Layer 4 of a small transformer language model trained on English Wikipedia (9 layers, counted from 0, width 64).
A neuron's activation on a vector x is GELU(weights . x + bias), where the dot is the dot product.
The model reads these tokens: " like" " that" "," " because" " you" "'" "d" " get" " o" "st" "rac" "ized" "." " When" " I" " w" "alk" "ed" " in" "," " there" " was" " this" " g" "a" "unt" "let" " of" " tr" "uck" "ers" " making"

The vector x that enters this layer's MLP at each token. A number n stands for n times 0.035.
0 " like": 31 4 -21 56 13 20 2 12 -34 24 9 14 -25 -7 -7 22 6 -15 -76 -13 11 -16 -19 -5 22 -20 -12 2 -49 -22 7 -7 -26 15 -4 6 26 -12 0 -9 6 23 47 59 -14 -23 64 29 36 -16 27 33 1 45 -10 20 -3 -29 -44 0 -78 -53 -34 14
1 " that": 40 19 -7 53 13 20 2 26 -25 35 25 7 -34 0 0 -7 -2 -18 -63 -27 5 -18 -25 -15 16 -14 -16 -22 -47 -46 5 -19 -30 30 -13 -2 -1 14 -7 -6 -11 29 19 43 -28 -13 59 44 24 -32 37 45 20 56 2 30 19 -18 -21 -13 -71 -44 -29 8
2 ",": 40 31 -35 46 5 30 -33 21 -42 38 45 11 5 6 -3 -10 9 -30 -80 -13 8 -9 -32 7 21 -8 -6 -6 -42 -39 9 -22 -13 18 14 5 -2 -7 -17 -36 4 10 28 78 -17 -14 43 40 16 -21 23 24 4 43 -12 27 -19 -30 -29 18 -43 -48 -25 16
3 " because": 53 -1 -5 51 19 -9 -17 25 -31 44 37 5 -32 -10 -9 6 34 -31 -53 -18 7 -17 -24 -8 31 -10 -9 -29 -30 -42 -3 -15 -38 42 -16 4 -5 14 -5 -8 10 33 17 44 -52 -9 35 36 11 -33 5 53 -9 43 2 30 19 -12 -29 14 -45 -62 -32 30
4 " you": 29 10 10 40 4 -15 1 32 -28 31 -9 -3 -14 35 -16 22 32 -35 -22 -16 31 -26 -20 3 15 -18 10 -19 -38 -48 -8 3 -3 12 20 11 22 -2 7 10 -26 -3 33 39 -36 -12 44 36 22 -52 6 41 -12 51 4 20 2 -28 -39 38 -68 -93 -9 -8
5 "'": 30 -10 -10 51 5 -1 -17 23 -34 22 -2 -1 -1 0 -15 -22 33 11 -58 -48 11 -32 -28 -9 -7 -26 -32 -3 -7 -18 31 -1 17 7 -6 43 26 -19 3 -6 -4 19 1 45 -23 5 62 33 27 -36 -13 19 -21 75 -2 38 5 -37 -7 61 -59 -55 -15 -17
6 "d": 33 16 5 56 -17 -27 -21 8 -9 50 43 25 -27 22 -10 -13 35 8 -77 -9 7 -32 -5 -7 -20 0 -17 4 -5 -25 6 -21 25 -16 1 61 -5 -16 43 -32 11 27 -12 38 -9 -19 23 32 9 -34 24 11 4 38 2 28 -13 -44 -20 42 -48 -71 -32 -23
7 " get": 9 13 -20 64 6 -43 -35 17 -39 1 1 5 -37 22 -10 7 20 -28 -55 -15 29 -13 -23 -20 19 -4 -3 -2 -34 -45 10 23 -33 23 17 17 4 -7 50 14 -15 29 32 49 -22 25 39 41 27 -36 4 26 -16 45 10 19 -1 -12 -29 -3 -71 -67 11 10
8 " o": 26 -11 13 38 -21 -29 8 42 -50 14 10 11 5 14 11 5 60 -44 -58 -6 2 -11 -25 -39 -54 -1 15 -14 -39 -39 13 -14 -26 33 19 7 8 -10 -2 -5 -34 64 -13 10 -16 14 47 10 46 -19 22 6 23 61 20 11 -16 -38 -35 40 -36 -33 -2 16
9 "st": 23 5 -23 50 -10 -41 -19 0 -29 19 30 10 -51 20 -27 -20 62 -9 -66 -20 11 -7 -37 -9 -3 -20 -8 5 -16 5 -7 -5 4 35 21 54 27 -10 10 -35 44 31 -9 33 -10 6 15 23 0 -18 35 11 10 32 1 8 5 -37 2 73 -51 -35 -41 -48
10 "rac": 22 19 -24 33 -13 -32 -3 -9 -32 13 61 -1 26 32 10 14 53 -31 -70 -13 17 -22 -32 -28 -11 21 13 39 -17 -4 -13 -8 14 42 -29 0 -6 10 25 -51 9 35 4 7 -28 -24 26 30 -18 1 11 21 57 5 22 18 -8 -46 -17 40 -59 -42 -49 -12
11 "ized": 26 12 -38 73 -3 -21 -22 33 -15 9 25 10 -15 18 12 -1 31 -28 -47 -15 -2 -47 -52 -14 14 -28 -21 -5 8 -22 -7 5 -24 34 -20 40 36 9 -22 -23 11 16 28 63 -17 -9 25 33 4 -21 41 41 11 30 4 -2 6 -41 -36 23 -70 -52 12 -4
12 ".": 27 -15 -30 39 -11 10 -43 39 6 26 49 -4 -21 25 -16 -1 43 -32 -75 -23 6 -12 -15 -16 31 18 -27 -15 -37 -25 19 -13 -2 25 -18 22 -22 9 -21 -7 -31 27 17 55 -39 -11 51 26 32 -15 0 57 13 39 0 25 -20 -6 -34 28 -13 -61 -29 -5
13 " When": 45 18 -25 54 31 -22 -3 14 20 21 18 -7 -54 4 -4 -2 21 -19 -75 -10 25 -10 -34 4 20 -9 -17 -23 -32 -32 21 -33 -26 21 11 23 -3 0 -5 14 -24 -4 19 81 -30 5 33 25 27 -36 22 25 -12 45 4 26 -15 -19 -15 21 -65 -57 -9 11
14 " I": 43 -19 4 45 5 -18 2 39 -48 44 5 -27 -24 1 21 11 13 -37 -51 13 45 -17 -16 -9 -5 12 -18 15 -9 -55 39 -42 33 17 12 24 36 -5 5 -16 -41 0 19 13 -35 9 17 -8 33 -34 2 13 17 33 33 20 16 -35 -17 37 -52 -76 -35 3
15 " w": 17 4 -22 49 -14 -25 -12 19 -4 28 -14 54 -36 30 -25 -4 43 -31 -73 3 38 6 -24 10 -15 29 1 -1 -45 1 23 -13 -2 14 4 -1 -14 -7 22 -15 -21 32 -13 30 -14 10 48 21 -28 -40 5 6 -31 85 -32 10 16 -30 -8 28 -39 -53 38 -23
16 "alk": 32 22 -5 94 1 -31 -57 3 -44 9 19 15 -20 18 -9 -27 23 -51 -33 6 15 -16 -19 8 17 8 -33 21 -25 -49 0 15 -28 18 7 32 -12 13 29 -4 -9 29 -1 6 -15 -18 26 -12 -3 -11 23 28 38 42 9 29 -11 -56 24 42 -63 -47 5 -16
17 "ed": 31 14 -34 76 -6 -10 -56 23 -19 -14 33 32 -35 22 -13 -33 34 -20 -56 -1 10 -38 -24 9 14 -43 -23 11 8 -25 -14 9 2 18 -18 57 8 -7 16 -12 -7 32 19 58 -23 20 9 4 17 -19 28 24 3 45 14 6 -1 -31 -31 28 -70 -35 7 -25
18 " in": 31 -2 -43 56 2 14 15 9 -16 16 5 31 -15 20 -12 22 30 2 -83 11 20 -45 -69 -11 44 -20 -24 -16 -42 -1 2 -41 -22 28 -4 19 2 -17 -3 -20 -11 47 11 56 -15 -16 37 18 -6 -31 1 25 -5 52 36 3 -1 -17 -49 29 -35 -18 9 8
19 ",": 49 28 -40 47 -8 24 -33 23 -34 36 46 16 10 7 3 -24 14 -45 -82 4 12 5 -46 21 47 -3 -18 -9 -20 -37 7 -38 -1 22 5 15 -4 -6 -28 -19 -15 12 7 76 -23 -16 28 25 0 -35 11 35 3 32 -4 25 -34 -23 -22 31 -26 -38 -6 13
20 " there": 16 27 18 71 -9 0 -13 29 15 14 0 -1 -12 19 5 4 35 -49 -59 -5 18 -1 -70 1 15 -23 21 -23 -32 -23 15 -11 -7 66 7 -16 9 12 -10 -15 -29 19 -12 9 -49 -36 17 32 -15 -27 -15 49 6 56 18 27 10 -19 2 42 -11 -59 -1 -52
21 " was": 4 34 -11 29 41 12 -40 22 -6 7 -6 28 -32 29 -13 -17 16 -20 -60 3 -1 -9 -66 11 14 -18 -1 -17 -44 -26 -13 14 -8 34 -19 40 -10 -18 8 8 -19 29 4 81 -15 5 48 11 11 -38 9 32 3 42 47 -3 -12 -16 -11 3 -69 -58 -8 25
22 " this": 22 17 1 30 24 -14 17 29 -12 18 8 23 -34 -8 12 -6 7 -25 -31 -8 32 -44 -58 -18 35 -12 -33 -16 -14 -40 -18 4 -3 18 -20 7 6 11 -22 0 -25 63 -12 49 -35 2 61 32 16 -40 16 49 4 29 15 29 -17 -52 8 40 -62 -60 1 2
23 " g": 20 -17 34 41 2 -28 -26 12 -26 -2 -1 31 -53 26 26 -23 73 -21 -70 -3 13 -40 -16 -29 -4 24 -9 23 -21 -25 23 -13 -15 9 -31 31 -9 24 -11 11 -3 37 -10 34 34 21 58 1 -8 -48 -12 50 -15 34 -18 19 26 -38 8 15 -26 -53 -22 -11
24 "a": 25 -36 20 68 0 -32 -36 28 -9 -4 12 18 -14 16 9 -13 16 -4 -65 5 47 12 -3 15 16 -4 -5 13 -18 -20 -25 -27 -13 26 -16 15 -20 -50 18 -16 -21 39 36 34 -19 -4 41 14 10 -28 15 16 47 13 3 18 -21 -60 8 64 -65 -33 -9 -47
25 "unt": 17 31 -22 75 -8 -29 -44 -13 -5 35 30 35 -41 39 -3 4 -2 -22 -53 11 30 -14 -16 9 31 16 -27 4 -9 -28 -23 -10 -8 47 0 23 7 1 4 -32 3 17 -16 23 -11 -12 14 16 -26 10 22 34 42 36 13 10 -24 -45 6 36 -91 -47 -31 -16
26 "let": 1 24 -21 68 -14 -19 -40 27 29 23 23 7 -32 59 -44 -12 51 -9 -57 -4 -6 2 -30 2 6 -16 10 12 -2 -21 -26 -22 8 26 -17 14 10 0 11 16 -14 13 -19 39 -2 10 5 10 -3 28 29 27 37 44 17 -1 -22 -76 -10 15 -82 -37 -7 -38
27 " of": 12 0 -22 53 -12 19 -12 0 -14 20 4 37 -21 23 5 -3 31 -18 -72 12 22 -32 -78 11 55 -25 -48 -31 -19 -20 15 -33 -24 8 -6 24 20 -19 -22 -23 0 12 -1 73 3 -16 34 30 21 3 15 30 33 31 18 2 -6 -25 -47 11 -49 -27 25 14
28 " tr": 11 -6 -13 1 17 -22 2 39 -11 -18 26 53 -17 5 12 -29 42 -44 -90 -7 8 28 -58 -10 -20 29 -2 17 10 23 -14 -29 -3 4 -41 27 2 -11 44 21 5 60 -46 41 -10 -1 45 33 -2 -5 31 9 34 4 6 20 -11 -35 -11 -10 -39 -52 -10 -31
29 "uck": -21 29 -37 82 -8 -2 -37 8 -32 2 53 31 -34 30 -6 -16 16 -37 -68 -2 28 -26 -11 9 29 10 -26 12 -5 -11 -13 -33 -10 29 -5 38 -22 -20 5 21 0 23 -5 26 6 -4 14 4 -28 10 16 7 -4 63 39 6 -5 -55 26 20 -66 -49 15 -6
30 "ers": 27 6 -38 71 -11 8 -27 34 -1 -9 17 32 -2 54 -15 6 58 -19 -54 15 26 -7 -44 28 40 -21 14 -4 12 -49 -30 -17 3 23 -4 3 -8 -1 -3 -22 -26 5 3 38 -3 -16 31 2 7 -4 21 37 -1 4 43 9 -13 -33 -33 12 -87 -48 1 -39
31 " making": 26 -17 -17 56 -6 5 -23 12 -36 3 10 11 -56 9 0 -2 41 -53 -40 24 29 -59 -29 9 35 3 -21 -16 5 -16 -9 -16 -18 53 -45 35 11 5 -4 3 -10 39 25 52 -42 -24 30 9 -8 -2 11 51 -8 25 15 30 11 7 -37 5 -65 -46 8 21

Each question shows the input weights of one neuron of the MLP. A number n stands for n times 0.013.

n39 (bias -0.091): 14 -20 -1 -6 -21 30 36 -9 8 27 -28 -32 17 -20 13 -12 38 10 -23 -14 -27 35 3 -1 2 25 23 6 1 21 17 1 -44 30 -42 0 1 3 6 -13 25 8 -69 -8 -26 7 -5 -8 36 -22 17 26 -12 3 -14 -5 -18 -2 -14 -8 35 -25 -2 10
Which token does this neuron like most? 28 " tr"

n42 (bias -0.013): 11 2 3 22 -20 7 -15 -29 6 13 5 9 30 -36 26 -31 -20 -2 -21 17 -16 31 31 23 6 4 -7 -53 20 -15 4 28 13 36 -8 -26 -17 12 -17 -31 -5 -13 -3 -4 -28 -17 32 -8 52 0 16 -1 -33 6 -12 -4 -16 -25 41 -3 45 16 -36 10
Its three highest activations, in order, are on tokens 19 ",", 2 ",", 12 "."

n247 (bias -0.059): -35 -24 58 -5 -27 20 -7 32 -19 3 30 0 8 11 -39 -38 15 25 6 1 4 28 -2 -3 -10 -29 -22 -10 1 20 -2 34 -14 4 -39 -20 -16 8 -2 15 6 -18 5 3 18 -13 25 -18 16 -5 -31 27 1 11 -1 49 -39 13 17 14 3 -30 -28 25
On which two tokens does it fire most, strongest first? 12 ".", 5 "'"

n204 (bias -0.050): 10 -5 14 -28 10 -16 4 2 -55 17 -14 13 21 -43 22 4 23 -3 -9 -30 -10 11 5 11 -30 8 -11 21 -23 -15 28 -23 -22 4 28 6 -24 17 -2 28 3 4 -4 -8 -14 18 9 7 -2 1 9 -13 -5 18 4 -12 22 35 12 17 -8 2 -37 8
Which token does this neuron like most? 8 " o"

n61 (bias 0.011): -11 -34 37 36 17 -13 -20 -41 10 -8 -19 19 29 24 -43 -28 11 11 -16 5 21 -14 13 -16 6 -5 -4 5 -8 21 -14 1 -14 -21 19 -14 0 46 -9 -8 27 -14 -15 21 -5 24 12 -5 5 36 3 15 -1 -11 -8 -12 -20 -25 6 2 -23 7 24 -13
Which token does this neuron like most? 26 "let"

n135 (bias -0.063): 16 30 -25 6 -18 26 25 3 10 -6 -1 -25 -12 -13 13 12 -73 -1 -11 -27 -9 17 -20 16 14 29 7 -1 19 -37 33 -9 31 -14 20 -14 34 17 39 11 -4 -19 7 -17 25 16 18 -28 9 -23 -12 -44 -10 4 1 -11 44 19 -26 -32 -13 5 15 -29
Which token does this neuron like most? 14 " I"

n192 (bias -0.058): -37 0 27 2 2 21 8 -8 -8 -2 21 6 11 -9 1 -20 15 21 12 8 9 25 24 1 -6 -45 -14 -2 -15 -16 0 37 -18 25 10 -36 -1 -24 -11 -18 11 -36 15 16 -54 39 5 -11 12 37 -3 -12 21 -4 -5 -6 -8 1 27 11 -16 -19 -31 14
Its three highest activations, in order, are on tokens 24 "a", 2 ",", 0 " like"

n92 (bias -0.018): -39 7 -18 16 22 -2 9 -14 17 -42 13 -4 2 29 -16 10 -19 13 11 3 -15 14 -4 -12 -6 12 23 13 20 66 17 -14 -19 -27 6 -10 -24 1 -6 -5 6 -6 55 9 -5 16 31 19 -26 19 20 -18 23 -32 6 -20 -12 0 -24 -39 -56 -13 0 21
On which token does it fire most, and how strongly? 28 " tr", at about 1.2

n14 (bias -0.063): 26 12 3 -38 25 -2 4 -23 19 10 26 -6 19 6 -23 0 -8 9 -35 0 1 3 8 22 -11 -8 2 0 -10 -11 -5 -14 -12 5 -6 7 -25 10 -4 -15 2 -4 23 13 16 2 8 -3 -2 -4 11 -18 -13 -10 -4 2 11 -19 13 17 0 6 -14 1
On which token does it fire most, and how strongly? 2 ",", at about 2.4

n1 (bias 0.020): 1 -13 -30 2 -12 29 -2 -3 -15 -2 1 -5 12 -13 -3 -10 25 15 -1 21 31 28 -14 2 -18 -6 -28 0 -4 16 40 -8 4 11 -15 4 -7 -7 29 6 -5 -13 -9 -1 5 -9 -26 -8 10 -42 16 -1 10 17 -8 -42 -8 27 4 8 10 21 -7 -5
Its three highest activations, in order, are on tokens 18 " in", 15 " w", 19 ","

n7 (bias -0.022): -43 0 20 -21 12 32 3 17 -56 -10 -6 7 -2 -8 25 -48 -20 27 1 -6 9 -1 42 -49 -21 -12 -33 -1 9 7 -16 2 -8 -23 1 -18 -2 -9 25 -9 -25 47 49 34 15 18 5 18 22 30 -7 -2 -21 -2 -3 3 -24 22 14 30 0 28 -19 -30
Its three highest activations, in order, are on tokens 24 "a", 5 "'", 8 " o"

n227 (bias -0.118): -28 -14 15 -23 -14 8 41 -6 26 23 19 -49 -1 -24 -21 -8 8 16 -4 -6 0 -19 -15 14 14 4 5 9 17 3 5 1 -55 14 -7 11 -29 15 19 -14 6 5 13 12 7 -1 2 13 1 25 10 -9 -20 -17 -2 8 15 19 -6 21 3 -38 10 -1
Its three highest activations, in order, are on tokens 3 " because", 31 " making", 13 " When"

n6 (bias -0.072): -12 -22 -18 17 -32 -19 -2 -20 -1 -12 13 -11 19 25 9 3 -3 -12 3 -14 1 16 -11 25 -9 -19 0 -18 6 -16 2 0 -4 15 -24 10 -6 3 2 -5 12 -11 -1 18 15 3 6 -16 -2 -21 13 3 4 17 -5 4 24 -17 13 13 46 9 -13 -32
On which two tokens does it fire most, strongest first? 9 "st", 20 " there"

n238 (bias -0.042): -8 -15 36 11 40 -4 5 -20 -19 17 16 -14 -9 -28 -33 -9 8 24 -3 -33 -30 9 -3 13 -14 -51 3 -4 -17 21 -27 5 -9 8 4 -11 9 -22 11 -4 2 38 2 35 1 32 21 2 -15 -8 -14 -1 40 -28 -34 -14 -3 28 35 15 2 4 -15 9
Which token does this neuron like most? 9 "st"

n243 (bias -0.053): 24 -5 4 42 -14 -2 4 23 -4 4 -26 -16 -15 8 -55 -31 29 1 16 -22 5 0 -24 -5 10 1 14 1 4 17 -3 34 36 -27 -1 -14 -30 0 -39 15 30 -22 -6 16 -39 7 4 -28 -1 -1 -4 -31 -8 -6 19 24 17 -6 -21 60 0 19 -7 31
Which token does this neuron like most? 5 "'"

n96 (bias -0.001): -8 -9 -39 -33 41 7 -8 -15 1 -31 -1 -12 -7 -6 11 -3 7 22 15 -1 -29 -3 -9 -15 25 -1 17 -24 -26 -44 17 -12 15 -18 34 -11 16 11 32 -24 -26 -1 -3 -2 -6 15 -15 11 -23 -13 34 -14 15 19 -8 50 7 25 38 38 -25 12 -8 2
Which token does this neuron like most? 13 " When"

n83 (bias -0.026): -7 13 -27 -6 29 1 65 22 16 -10 11 -27 -29 -7 -48 -14 -23 -9 42 14 -7 -24 5 -34 -6 -4 0 22 31 -5 0 -19 -22 10 -18 39 -36 -5 -24 -39 45 -7 25 -4 16 -12 20 -14 -23 -3 -11 23 23 -20 16 -4 27 9 3 2 -17 6 22 -2
On which token does it fire most, and how strongly? 11 "ized", at about 1.1

n112 (bias -0.045): -30 32 -5 -43 16 -2 17 -1 1 -4 1 -11 7 16 -19 7 -3 -45 -28 -22 17 2 3 44 -4 -19 -15 19 27 21 0 33 -9 -30 -7 25 -4 -16 -18 -13 -2 -9 27 0 15 -18 26 23 -25 -19 7 48 29 -45 2 -7 -17 19 0 -49 24 -6 25 5
Its three highest activations, in order, are on tokens 28 " tr", 21 " was", 27 " of"

n10 (bias -0.050): -43 39 39 33 6 5 -6 -9 -32 28 -28 11 -9 -5 16 -14 -3 20 -2 -14 10 -18 -3 -21 -25 -28 9 25 20 -18 16 12 -21 -26 -13 -19 30 1 18 6 -12 -44 18 4 7 -13 18 1 12 3 -30 -1 45 -11 -26 -12 -19 23 19 3 38 -12 -12 3
Which token does this neuron like most? 23 " g"

n30 (bias -0.063): -26 -6 -12 5 -32 14 25 22 26 -10 6 -31 -46 42 -10 -23 -29 21 8 -42 -24 4 -45 19 -28 -39 40 36 26 -24 27 16 3 -19 1 -14 9 18 10 52 -13 -1 -12 7 -6 -15 1 -11 -6 -7 -19 -5 7 -14 35 26 16 5 -20 7 20 -10 21 20
Its three highest activations, in order, are on tokens 26 "let", 20 " there", 21 " was"

n162 (bias -0.053): 15 -21 -11 -30 -8 5 -17 8 39 -17 0 12 4 -3 23 8 -29 -12 -12 -22 8 -44 -8 24 -13 -28 4 2 60 -39 31 2 -47 7 1 -1 -51 17 -3 8 27 5 3 -13 54 -29 -21 22 12 -3 -1 11 34 -18 39 -23 15 26 27 19 -6 -16 7 -41
On which token does it fire most, and how strongly? 30 "ers", at about 1.4

n64 (bias -0.057): 30 -12 -2 0 3 30 21 -31 -24 34 -8 14 21 -34 12 -10 33 19 10 -42 -1 2 -32 0 -21 11 -16 17 30 4 -6 30 -6 1 1 21 -15 -10 34 2 -11 9 -1 -4 -42 -34 -5 -26 23 -10 -7 -23 7 7 -16 33 -21 -10 -15 6 -16 13 23 23
On which token does it fire most, and how strongly? 5 "'", at about 3.5

n74 (bias -0.065): 2 16 28 10 -37 33 42 -13 -8 -26 3 21 -15 21 -45 28 29 -7 36 -28 4 -4 -18 -16 11 -45 2 9 17 -9 27 12 -15 4 12 -12 -29 -5 -43 -45 24 5 -9 28 12 -25 -3 3 11 27 -18 -16 -9 -9 -4 -14 -7 -8 46 18 20 -14 0 -9
Its three highest activations, in order, are on tokens 20 " there", 9 "st", 27 " of"

n59 (bias -0.009): -35 54 36 -12 -21 30 42 -17 -27 15 -5 19 14 10 -40 0 15 -33 -12 -1 23 -53 0 1 4 -3 11 -11 -23 12 -17 -15 18 27 -70 -47 -20 18 -12 -2 17 -5 -8 -25 0 25 1 15 12 -4 -6 2 31 9 31 14 16 24 0 -34 17 30 -23 0
On which two tokens does it fire most, strongest first? 10 "rac", 1 " that"

n4 (bias -0.081): -2 23 28 15 19 -8 13 -22 -29 26 7 1 -22 -42 -15 4 38 9 28 -25 3 9 21 5 -13 -23 0 -1 -7 -5 -14 -5 -28 -22 -10 -13 -17 -5 14 6 49 27 -4 19 -32 20 1 -27 19 7 -21 -9 13 -7 -27 -21 20 14 37 10 -27 -46 -12 46
On which token does it fire most, and how strongly? 3 " because", at about 4.3

n151 (bias -0.010): -29 38 21 -8 13 41 -10 -25 -9 23 26 -11 -10 1 -13 -30 8 -2 -6 -2 10 -8 9 15 -1 -21 4 -43 -9 18 25 11 -17 -1 -21 -20 -6 -19 18 -20 0 -3 24 32 -27 3 15 -13 18 -23 -9 -13 -5 11 -29 -3 -25 61 -5 -6 19 -5 -2 35
On which two tokens does it fire most, strongest first? 2 ",", 21 " was"

n241 (bias -0.034): -75 1 -8 3 -13 14 -21 -2 28 -9 -22 -24 6 14 -4 0 -17 7 16 3 19 13 21 33 17 -26 22 10 4 -9 27 -18 19 -38 3 -1 14 3 -5 -22 7 31 -36 9 0 -30 34 14 -37 -32 12 -1 -13 29 9 14 -15 -31 -30 -15 40 0 18 39
Which token does this neuron like most? 15 " w"

n215 (bias -0.098): -7 20 -17 15 27 -7 6 -12 -5 -13 -29 23 -25 -5 4 26 -10 20 6 25 -64 4 3 3 -27 -13 22 -5 1 8 -2 17 12 -24 -7 -69 19 19 2 46 -14 5 -3 -7 -1 -27 42 39 10 -16 -4 -8 5 22 -3 -9 -10 7 23 -29 16 -2 2 -19
Which token does this neuron like most? 1 " that"

n55 (bias -0.030): 17 24 8 -7 20 20 15 9 -3 38 31 28 -1 -6 -4 24 7 -32 18 4 12 -8 -4 0 -5 -5 9 7 -7 2 -9 47 35 -12 4 5 -31 -16 4 -33 18 -5 -33 -12 -8 -3 -19 -59 -32 -11 14 -9 -22 -24 23 -9 -15 10 -18 14 24 -28 -7 -7
Which token does this neuron like most? 6 "d"

n245 (bias -0.047): -5 9 -49 -12 5 -6 46 22 43 4 -6 -4 -1 -17 6 -30 -28 -43 13 -33 -17 -23 -6 -10 18 22 1 20 0 -6 15 12 -10 -7 -10 34 -29 4 7 -34 18 -14 60 -28 2 5 23 -32 -15 -27 -8 2 5 0 26 -53 72 3 -10 25 27 20 24 -9
Which token does this neuron like most? 11 "ized"

n46 (bias -0.102): -8 -22 28 -1 24 -28 26 27 1 -1 -17 -1 0 12 -35 -23 -20 0 4 -16 0 -7 -18 13 -19 -12 -3 50 1 -18 -3 5 4 -8 -25 -3 -21 21 -18 -26 48 -1 -4 -20 21 20 27 -18 -32 -22 -43 12 41 -10 23 -15 26 6 3 32 0 9 13 28
On which two tokens does it fire most, strongest first? 23 " g", 10 "rac"

n150 (bias -0.024): 11 -9 0 -22 -25 10 59 -28 18 -6 -24 24 0 23 0 -6 -16 19 5 -13 -10 35 17 4 -14 -24 -25 20 -19 -9 6 9 -22 -24 43 37 -48 -20 19 -22 -18 14 43 23 23 3 24 -23 -26 25 1 -12 3 -39 -11 25 5 1 -37 26 -39 -5 7 -1
Its three highest activations, in order, are on tokens 24 "a", 0 " like", 6 "d"

n56 (bias -0.034): -7 8 -18 -15 -7 19 -30 30 -16 0 -33 23 6 27 14 6 -30 20 -5 -4 -8 -28 33 -6 -16 -39 -28 19 -27 -10 -5 23 14 23 27 15 44 -15 0 -13 3 -25 -3 0 18 23 -20 -27 20 -1 4 -8 12 21 0 22 -19 14 -2 -22 -20 10 4 -11
Which token does this neuron like most? 17 "ed"

n187 (bias 0.009): -11 25 18 -7 9 14 -19 15 17 25 0 -3 15 -48 -20 -2 3 62 -16 -13 -7 -1 -3 31 12 0 -7 -19 18 -26 -8 -16 7 -33 -2 -13 15 6 16 -15 -32 4 -11 -7 -4 29 20 21 10 6 0 19 -51 -8 32 -24 -2 -10 -30 -15 32 28 -17 -20
Which token does this neuron like most? 5 "'"

n84 (bias -0.028): 14 -32 9 -22 -6 -8 3 -13 -5 -12 27 1 10 1 -28 1 -8 -15 -9 -19 31 -3 4 14 -2 -11 -1 -3 9 -18 26 30 12 8 -10 18 15 13 -11 -9 -10 -10 17 10 -1 13 16 -30 18 -16 20 9 -19 -3 9 -15 14 -3 -11 -8 7 -1 -18 9
Which token does this neuron like most? 14 " I"

n152 (bias -0.071): 14 -4 25 -15 -6 9 4 -10 -2 2 -20 -2 -29 5 -7 8 -5 23 -14 28 4 4 21 1 -1 -30 17 -26 -3 8 11 9 -1 16 -7 -24 -8 -5 31 -20 -24 20 -30 17 8 -6 -23 49 -14 -13 -35 18 -5 -15 -5 -8 16 20 -1 -2 36 -11 -1 9
Which token does this neuron like most? 20 " there"

n23 (bias -0.023): 13 -22 0 24 -1 11 26 -9 -1 16 7 -18 49 -11 -36 -13 32 -3 -6 -18 11 -19 3 -2 13 16 -8 -1 0 -3 8 20 12 19 -35 -10 -50 -2 -17 14 37 0 -9 -26 -32 -25 -27 -23 32 39 1 11 -10 12 10 29 -21 -13 7 34 -18 -1 -14 -12
On which token does it fire most, and how strongly? 10 "rac", at about 4.3

n180 (bias -0.026): -42 -44 22 -10 -12 18 27 -1 15 30 0 -24 32 23 -17 -9 -29 13 -1 26 9 -4 -36 30 16 15 -32 -4 -7 1 -13 12 -63 7 14 1 7 21 -4 -30 12 -4 -5 4 0 19 15 -35 23 57 19 7 -24 7 13 -19 -35 -24 -10 37 -3 3 -10 4
Which token does this neuron like most? 27 " of"

n0 (bias -0.002): 11 11 -15 8 -3 -11 -12 -8 -10 4 -7 18 -13 12 9 -13 12 2 -7 29 5 30 -6 4 -13 -5 1 4 -20 3 12 -1 17 -6 -7 -1 -3 12 -7 15 -13 11 -39 -7 10 15 -34 -8 -23 -2 -23 -4 12 -11 13 -17 12 -1 22 -5 18 3 15 -8
Which token does this neuron like most? 15 " w"

n38 (bias -0.072): -18 -12 -22 -36 -28 -22 10 22 -39 16 9 47 12 -4 38 32 4 -24 16 -4 -4 -37 23 34 -28 -23 -16 6 41 -7 -6 21 -12 -8 -12 -10 -3 -6 -20 6 38 21 4 -9 23 14 -4 -10 -13 -1 31 6 -19 -15 36 -2 3 -22 -7 -17 10 2 -6 -5
Which token does this neuron like most? 11 "ized"